Layer 3 of a small transformer language model trained on English Wikipedia (8 layers, counted from 0, width 96). Numbers have three digits each and are written without spaces.
Take only the direct path to the model's output, skipping the later layers: a vector added to the residual stream pushes a token's score in proportion to its dot product with that token's output vector.

Output vectors of the tokens that the questions are about. A number n stands for (n - 500) times 0.0038.
"yn": 630500462324494546488669467636640452313438370526478357611372566528501524523438331664553545717373533685558381607589469508287420464380428458564411325477455511619499605600542435513532758538544566509421498786483465547406500671459434395386437486473731646429544525461284280530612394629538376365
" other": 523579508429253558774501697340506505538304587637631409570385433829522417562547564615601458497429396511583449399603488503655443439488410531463384360596612483443419466442577475519646596357385559429539391493487590497438508390342355563503601545537473502566446335583531608613442404363475658403
"very": 511610470601440501443532876494642718505491422552693522443357414514399561668477220387581613512406549363334439457530383462503445385485503493478501187354517539481636485465668527857561592610547597473593434359532532575416502664392480388600378514506525327439530606526495615240758311312380708388
"ring": 415509539565507662399657427621526366519537588368608534486358587698504363767563230267435504452456542407485703443392647484741542375284352719573327379505568647531368467474489397651568601616361280821557744522597354411588473438454346426611561442539496418406502516481575545590373246430437592576
"ives": 436446570393472317635515425429527483547313558633649043345510450616335502556582302507384713739531407639393682670524505514500308516496278447634573318457482603577678596478442252559683638557451615453389483637621364467631580582460316480544529384337503508581747510635376589475461510358602509446
"hen": 569481485630601547573486595666659328273517462545372471469334464566584370542723306701601566556312601424349484568418549498495542258511251518524513283478448532612649424618416423502598527518401685378684549730542552626490568594281473435532587465630396606361489536633349392517518445271445435518
"ake": 411571344416396599625534567613564429453347429577461628485508440594205506550403238275671525544498473434333548589504699480365457481187421520639487524603600441619643550571575333514526659525460419637399728642602630467499488542427420537359570505513454478363303443593516445567557588416650510563
" ===\n\n": 682478320486528628384521399439560333436476531569432380509674462573527434446632357333660361486427480512387726534664577502464493461527497501435583162537642588647603505328499296578436507538390459466665219746507387383589803647609281500526581450518389351505601474523624484429620609493593631276
"ft": 486655488429323500548442634396617646690498538456645582592560302441385590443667283414631250454425415574395589307537653496592483408424425442449648460499436632459393689611704410418551512429446421542630431368488517570338435580278667488306438401450398644474540554676500794625753471374507624217
"eries": 363459313445281642542604389467476347654392387479672213723524482773444362549359143294643350609443513502549466714667481509561367566624641465490627439617414416446624536608472269537697631395571531575513461412315399561523736584429056598306551445571668489468680564410508447285586561624721534649
" L": 488506554606571504440509532423543465479465495450486644576530453491344508453503598556474437543568356456583490501379528514507526471527398416552565559600480523494533484594475565493455460554463407455411466453462627467474585472554476472538579497517555592543441474590512540456433412579434442391
" Location": 618640463336489572555339489170471348494195446311490466601298780442146513530489345513641406470563520687555581377249488491621343384398293699425555514757489553516557629599635463720478541591591582626632354634772361664364678718571346550327470648537496514451536535534317597371378402621527631327
"row": 605534527308395548652432513401501446454441474414514455416456444334527492735306221377335699310451558463591524473546653507560436400541389602461378327451659611511504535523453424490487659676206565384743611726527519482593554687351391511564497454539643513411632677649509629539450400434495533471
"otal": 397398405443555467558611806434565594596353514540477364617544416579491262767525023596640547399582348675533578625538552497732615648452476577354429435611548396352424471388522399626560640593408501271606420767617494561328480410316405342332403709778288677490419501461452457307519527452519604517
"..": 428532583522481387602474581523430429392655537668576326545371606517399584677459366479494472640529498584354533555274344498570813551257498474633620333393477529709601477457401514541525529479358572640561358441491602466423576482503435492574585356512529371607469440392489637530528383384453775305
"omb": 528578342579503301511501576596535474555567414594538445522301412627470535542624208532597551476465546495491782432525612505423613540432450652518450434403655495620589548201440445462544539467351359487422436629570427585635478467377596450383370512596591707498534332490373621529557432596313528463
"ices": 548501393530532550623569414383631499595382612471678246556459576424343252554589243558520690636540491624431378600635442502778314388383364530528436169485544755561406658426356362645617633348625425442483467451494340450494649402455499574433414441568293462443527553643568561514745706386516618470
"ter": 468398615513578562356634589524633453339377619367615446454284527590583388414393340650415377247452531333478431479491628503658534526659609551528571341553630730323360732467553460497577466373372450487677500630360553501367582520480359539478531315527560653585562402425314595618703576185648603567
"ms": 498665609337392588402502607409537372450399539341630411520630553566549633569545266538601457666459361577395468510390602512829480408208379598533411436409554841527431858375401412606485580383523530238715478585481451539433567593683432566537638465448679458501729505409393506371486283173401606396
"clud": 459675585558514641486676748364578454458368611501433446550256466760552484494553249542390533340419364567429562352514410518834532210491461400391612385371447598310599617540762297580556457374404689677474451693552567444469680538457568475344438467713568355290613373473472511369560477505614559480
"ruary": 511521186438720577395732696271598349342298976712459344595389513604242063690585164497518285444585463383497522649725447510660373496294208593429529516459687641675524461330632346565789656823281426919706117691559518512267417642625624432601490328600473509333608484786315512229521417406529589352
"red": 375489488503601647430414535786468580453488709431656537487384550594618591594497276457458563362544503538515453509246618498355434351413279731490316308465439594362446516526743358531621583675401449564659419616469429522609566581459565598682466476521436421472644555566269798610223268434357371545
"ay": 499611488601498466631567566544491597401372405493479609576396574518354477517396308391461733561504494326581715627574365489305474556439560488549515433438463521531537475292391458443531513592594478689582595530450426544443384539439621451459548383706519377309581422596280424525572485498587571638
"cess": 638619389572613690465648492436592434350452704431522512439314426447386482576418188537380340522362687591418477432452579501679368355484524398434647484332526667407591557599501381457683686384324539633635545639456418545506818477438654510440353582704419511364833351404506387465645388322608477449
"ame": 317513518319600492598550344477377485576354532478448434623461622574323550577552191506492447519575559362437533512457639497448419591296440518505594552534510559692521523369531274382486658521274600392384471428531755408484582650444619649399583498521554376618723542483469593561342508571594369683
" born": 545757325366364384596501466240287211498548609539521408629456785506551497563536372389674658458562456446340542416497364514324696255461176591369727595538501614734293478481651453749608579399297443526450402670428375443475593787534312524693537612582513521453485732501515587517521485308474618436
"own": 519624541461731656651496819611592499364356377551360192775490624542467531498503278461492564408581441517543564304444551513298447391625135375507466424557604651648596416515278427478568672561511345327388578557588421513454582643608459659501535416628416664336537561446382605499352329332542523631
"°": 505407600448649642400417492295532263482413446601287608534650481597522641683573231371570215416477505618349789458527582495565509441337143492389393478330526597575688589551584540539703471623351577430693409567554561309344376573412475677548677646411565542598460486464473525437617394435465758355
"itions": 396370462503570659288488689368648491519279550385655325629434459624375226547587198571595490570553603632459565588608528516669393491304584652504573361508412631701622657392404260601487532377666463347396373494581609409461628670353198621505450489592572457562738341588702372337483610377325641478
"″N": 698570451519565604387504590430360445454448486769469416526557594488596332457519185453667349420557520557540511574443494500506452445348302688362400606621380619669567500312447436554513454483392598432495413681599545409386687548573607435497526635503333686521580484607417602403610426383466622228

Each question shows what one neuron of this layer's MLP adds at an activation of 1. A number n stands for (n - 500) times 0.01.

n47: 456517533571462485553558472551560399545398465383463591584495490579456580437520635540658488575541423435433387464525482429476479578488456502576466573421544525623547476568597395612562513512523463426456451573469621531589523526530451448618554534464337327501404284486544497470405540497501352451
Which of these tokens does it push up most? "ake"

n220: 448516584487507470499475486559511506552515463414492513553461509487486573470483608467444489506459515516557538423348507286497563479570456525503510564562515474473543444480453519452497497591528468498504559442432525382558529441542532549472475519481616524609465562448555552443463478553435464488
Which of these tokens does it push up most? " L"

n226: 665534623421540652436513446503439553571444413571492462533528593391551450571464524392519462614478482451525588399460459435510425461543532557532486423510459603468357534588350497513449399562536258427547631603446459476473501670409467574538438399428638486634547480499510463388589514450520561564
Which of these tokens does it push up most? "ms"

n59: 461471365588482333503545579623585470501587603484485511553547458498571548552456562511436485414561624513355577439458502447540462402484479475563565200429458489431529554471368425660529436495621377557614481468461489552574461560491496481526497452473523341457482464659553477509545550521481600602
Pushed down most: "″N"

n155: 529496542629519457493507452415563522524579443453525492488483463462536558551566495567534540493506503555379569478370531432498530583516482455569583565416532529370457526502421527454464478504555540563443368505390512485451500440452465384478511507667515577488539443543468502473529492583333617470
Which two tokens does it push up most, strongest first? "omb", ".."

n13: 481528582440371394475400504456425414478529443436460472616529542505573528589552609491585546466520595509379593479464402516511553605622388434588394527459498514532367518446505442439488398542482476677486403428649500471665488465481464458434444485583569612530526589472502419526498555564489582487
Pushed down most: "cess"

n85: 518302534648416312512543567267429546478352432491601495488551658388505442385423330546584549541567477571508590533568479514539471317520524452634447343460484615430530572566524463451413474576577307493463509463518459476592619550328665482670404496537505434538630534483448370419493674466584711601
Which three tokens does it push up most, strongest first? "ices", "itions", "ives"

n129: 377489484488545479430522454602493630573510472487562362558544501627540495445543588502576429483534376539505385446445423453318560436440658449347523546599512528586327596503409491552501514502493569414525521547385400508615517530445457610580501494504414434467558556462629485569540506384552497506
Which of these tokens does it push up most? " born"

n30: 519555516505543564695497472615439546550479516568544427517495504495418530533570485537537436424515595432564600452531475637562493545559447516434456659485434487472548518466533459482580537486499331454545465434452474418629469565460488548602344335588415428458463432543491409497471399523468395548
Which of these tokens does it push up most? "own"

n373: 409492434417497566589379472524482391605441580439585488470468462626411570527516648530330570563561609564496363480424510562471537444436471512604504522727496438468550409435454475551534488570412422501532578566345559584370563458556614446312553425475429474649477438523598456515418591538442629427
Which of these tokens does it push up most? " other"

n123: 355300601547516552497605584569587561602389602552435489332578517595516722556364380385538430332513385568535603360346353643388533481490425548582524483479374407450568594473484534524595495441565453512451475517534438423427639454528451478635558481351481479466389639541641604513449430580530427580
Which of these tokens does it push up most? "red"

n237: 374458378382443497552530677643538506513518549540541469427578491683439515475515578623491615423615472525472383638570528469484416519420377629490486560592379386499364395552519560582418534445493393448481552566572456518461511526500588604584506533298508461529302418456519528443554506363492416595
Pushed down most: "cess"

n312: 477590510535591431436563588586498605492359514485568449551468546389512594530496585500506509523477580453433361489438619378609448475391566495582445521479404473544382560380513398561522406411612575330465433463515522444458577508440497535572403472562411494564571460488549576532533566464551546552
Which three tokens does it push up most, strongest first? "itions", "ices", "ms"

n112: 502390489495456386549436636545434382387533508497600495547362480531384445537479496485506488608562318527512441585627600458499642488498588542437514473507278475467481531460396452568559500475396677552541548410540522552542471496547568481526560441572494381471493462534501487564517535580474523516
Which of these tokens does it push up most? ".."

n151: 447553449433413527575440554496568537571381567556486594505418525490446500436418386612601584531414536455496539428524429614450529540601658457317446616645420594582342602499454585398549550462427521471396564438523510489519565564450462473503450521543361459506482432520515570497536502459539464404
Pushed down most: "°"

n113: 408568525571478535497351477544473481551429552600552439454509588465423445590451705503587543506432499560483338483531595318545513460520517475468428500520530446443380554478537490435454472504555566559508488385514526357534508563548534483512505562587434523582494494479509513527527476418561481558
Pushed down most: "omb"

n252: 460480462570522625453516497517473623582436410501537380489540573494536543445593574514418556536508513469522530456359512467463482538454507573552442591447524457443506538469481540483499504582539473509461450587430503436554570503491475537452564475344489540487582548506458647574439342511434438418
Which of these tokens does it push up most? "red"

n31: 383654513398520634595602556473457515507493432630388529629592427385514370515373525457536387488490563533499261467521556530542467359520534733520561505463434521471581514433440480491469476528395622542577527467425458507556416512634468485439550470552584474539400446564528480648580476473410409433
Pushed down most: "ives"

n335: 488397479538511577508552450587553565598500583421520526448486446396418670536520289473545516374526459547442639501452426388565359439502496429457494560546462389514539384578615638605584361529429436533476548616491509481566450550493479400465388579562584708478465465589555583374431403483468464618
Which of these tokens does it push up most? "otal"

n58: 490462461505468531498477562427505459456522568375528440473524390511521490491545503484527473573481480584489497581550492520550533483496514507564424509433584583463481543457534476537463544484454546435562528493475493584603415464620482473560556480505540463442462563386474504436429407557448608479
Which of these tokens does it push up most? "ms"

n197: 499525397564545693477484421536630592600596454560443557453555581446550493510504424534463441441533571514521455504480572588457519409435552440395451539525419443439411492387361538544571429494582475480469550526478416490524574605424423564662462399442409507552451392532432584508535524517496554455
Which two tokens does it push up most, strongest first? "″N", "red"

n33: 494465448471474598473461388422509483483550523438544474572477530469429523531482549443436389508469441539533509490460536333548623421464494544598517523562461552490602544454519418418473485511494489476550509517600486640482450454524506647479550503548447507491487487494532556544474458446516591497
Which of these tokens does it push up most? " Location"

n210: 540512549472474502530527520637445459492481417561404502586581483487563384433559492405442453560539586563523289302605521359363514480550642395360413447509576470416522440466509606441491458632548630601603549483532499486562470485501445459598542557659539403429458584410482496418585464506474527614
Pushed down most: "ives"

n185: 505500476446496633449480566506509511576574571524490462436535555510444506535572587434377610448402611386446472281465615411499581633512386534549512451444508418557468477661359522601419381492609504436438566521543485443428519492486501662463487488510493521566544571447412484510464492414542558522
Which two tokens does it push up most, strongest first? "own", "ring"

n352: 417508499454479507495486491460467500557524474430533558512466480526513457484562425506500545531612377555530492560509491498532563455571513538493524560492469540498532404495488530524513549494485536430463456474452565537559546488496499486502514522369573543479553520512472482524467450426393493502
Which of these tokens does it push up most? "ms"

n377: 495651564568471441476645478502510492569409569509422588380394534437483576423472504448554556549531591648554566512489539518500570558574400275401491441593377398448529471540471473545411526562537515571498434420495504424430474398531544448447523466492546523478428463537463401521623489551549552509
Which of these tokens does it push up most? "ay"

n14: 519569590478405624583406415579416428474633566516584500465544545474528502550573371487501435462387440531551501584425391484465576553631645465430288568585484533323353671538525327479529562596516472516518495514503329523556471419564440547533416371548361529527624547425500482463477627380565556480
Pushed down most: " L"

n109: 457443573460474659403705447384534521489479569585408504595416550473470468524377331615670523466471517464548509571544421630586523454404482484480429609578582486576507414484439439550504548424526438450476484435526518506504570633424427526500621481423439484571544360581559377464572553445432472567
Which two tokens does it push up most, strongest first? "itions", "ruary"

n356: 456438526438565523467544514337374545502601422604636397570536488564522471454450514482508616470609474461583476561472446455404407439524520517479503426442565507542512487610550466551494489596643474528508509421428622474493529452484541529559502548515550466449579576402434362480475540596504397399
Which of these tokens does it push up most? "eries"

n253: 479513448506572496469331458548430499559542491465394457553444486420516531475582487546430622566521480604516449577530628500569502493467461532348529634565395534566508485442625511479498534397492456494461532408481562534499634472494433563395509454567496527386626434451443537445550496497580384527
Which of these tokens does it push up most? "ame"

n331: 458505386557552514486484417516552446464472519482574500427510585471522412510547388550494542486462463544450513452534565564494482431420503506427418521555498576530490459572611654439630441543530485600451501526511450451593499496562430280449502589526501478380566523323615501580524479562478408554
Which two tokens does it push up most, strongest first? "ring", "cess"

n198: 432514500601489451498309554367498631602591495459462403448519461537438450450438576616496394434582369425556590500464492573499491521439552376565417489554515602574518503605570366590506457521580502529435578461505425477639519593546472485543454320514437462534591446464469377608440425582472615519
Which of these tokens does it push up most? "ives"

n313: 500485453441519518485580559436523529524519495561552474461542420505567423537427455485554534526508504623534551600500437593456522497506535453528477576469405445437389506479506569384511455446471450474462534388571619426534513522558476423594501637538446497568501478480474516391526566461532452495
Which two tokens does it push up most, strongest first? "otal", "″N"

n53: 462477375618530422389559538609519532570518559560602523492487425509475539532442538462577511462503419501601563613466514543464403391439450516456460542566382453483470519355464647423467398469460515445552484477492436526492416460407511554658604525532591327582518509485468568612573510476618414524
Which two tokens does it push up most, strongest first? "red", "ay"

n138: 476503535452526453435476366577516478425478477558462385518505425444451479538565504620568478420538412479454411502493457578568513543545502520584469410591437519566549566473338438474611362525525504508581518501477548566483397419448609386557579570582551525469534506512657526550538520422501484440
Which of these tokens does it push up most? "hen"

n94: 415493468400487488427569601505476505538439345341557475482572417318502476502416537575530429580602506553433527499568557609461407466520391442384581514559408361490433438420609549453516383583530435384354646520607535522537481586563477391605671631588536505517577542495597559546512576452438397562
Pushed down most: ".."

n23: 658454456423462650560530468510598477462517570568500738514612304485445395462523592687391546445556688598438531430547509438342532452601609594538490487425523377466492502515460632571462561500479517698378316572477380470413459575551452434493540455442472377488480475602515423398427471366388477675
Which of these tokens does it push up most? "ruary"

n21: 599585542469497400585446560402527682507484457537408483466373404462540524440526482414402495574545492476531569510558593622479563427546548442391511473439497492602537571537331459594535487666424566436465545502522450525451506477369514461443462546482569543464469603388553360589544373500486595512
Pushed down most: "red"

n320: 423437510410424629604492503382410534418538389497449385510417591610555493518585513626439443410446408448524534544515483557474609516586503540471456503586479477520512555482540475462587427462411422529306479668529491449576561538538709412501506472510438497556449516645505389431416543623635453509
Which of these tokens does it push up most? "clud"

n234: 451473472532388518490426430586429402446571472432538391498443451598509571524567600427329577347462582579486438376402546513577563580500598468433488445453521529474485651391506605391443516615512456502384511564428551427504576640545461575563493373504528388473579568518421690507629577494515614490
Pushed down most: "otal"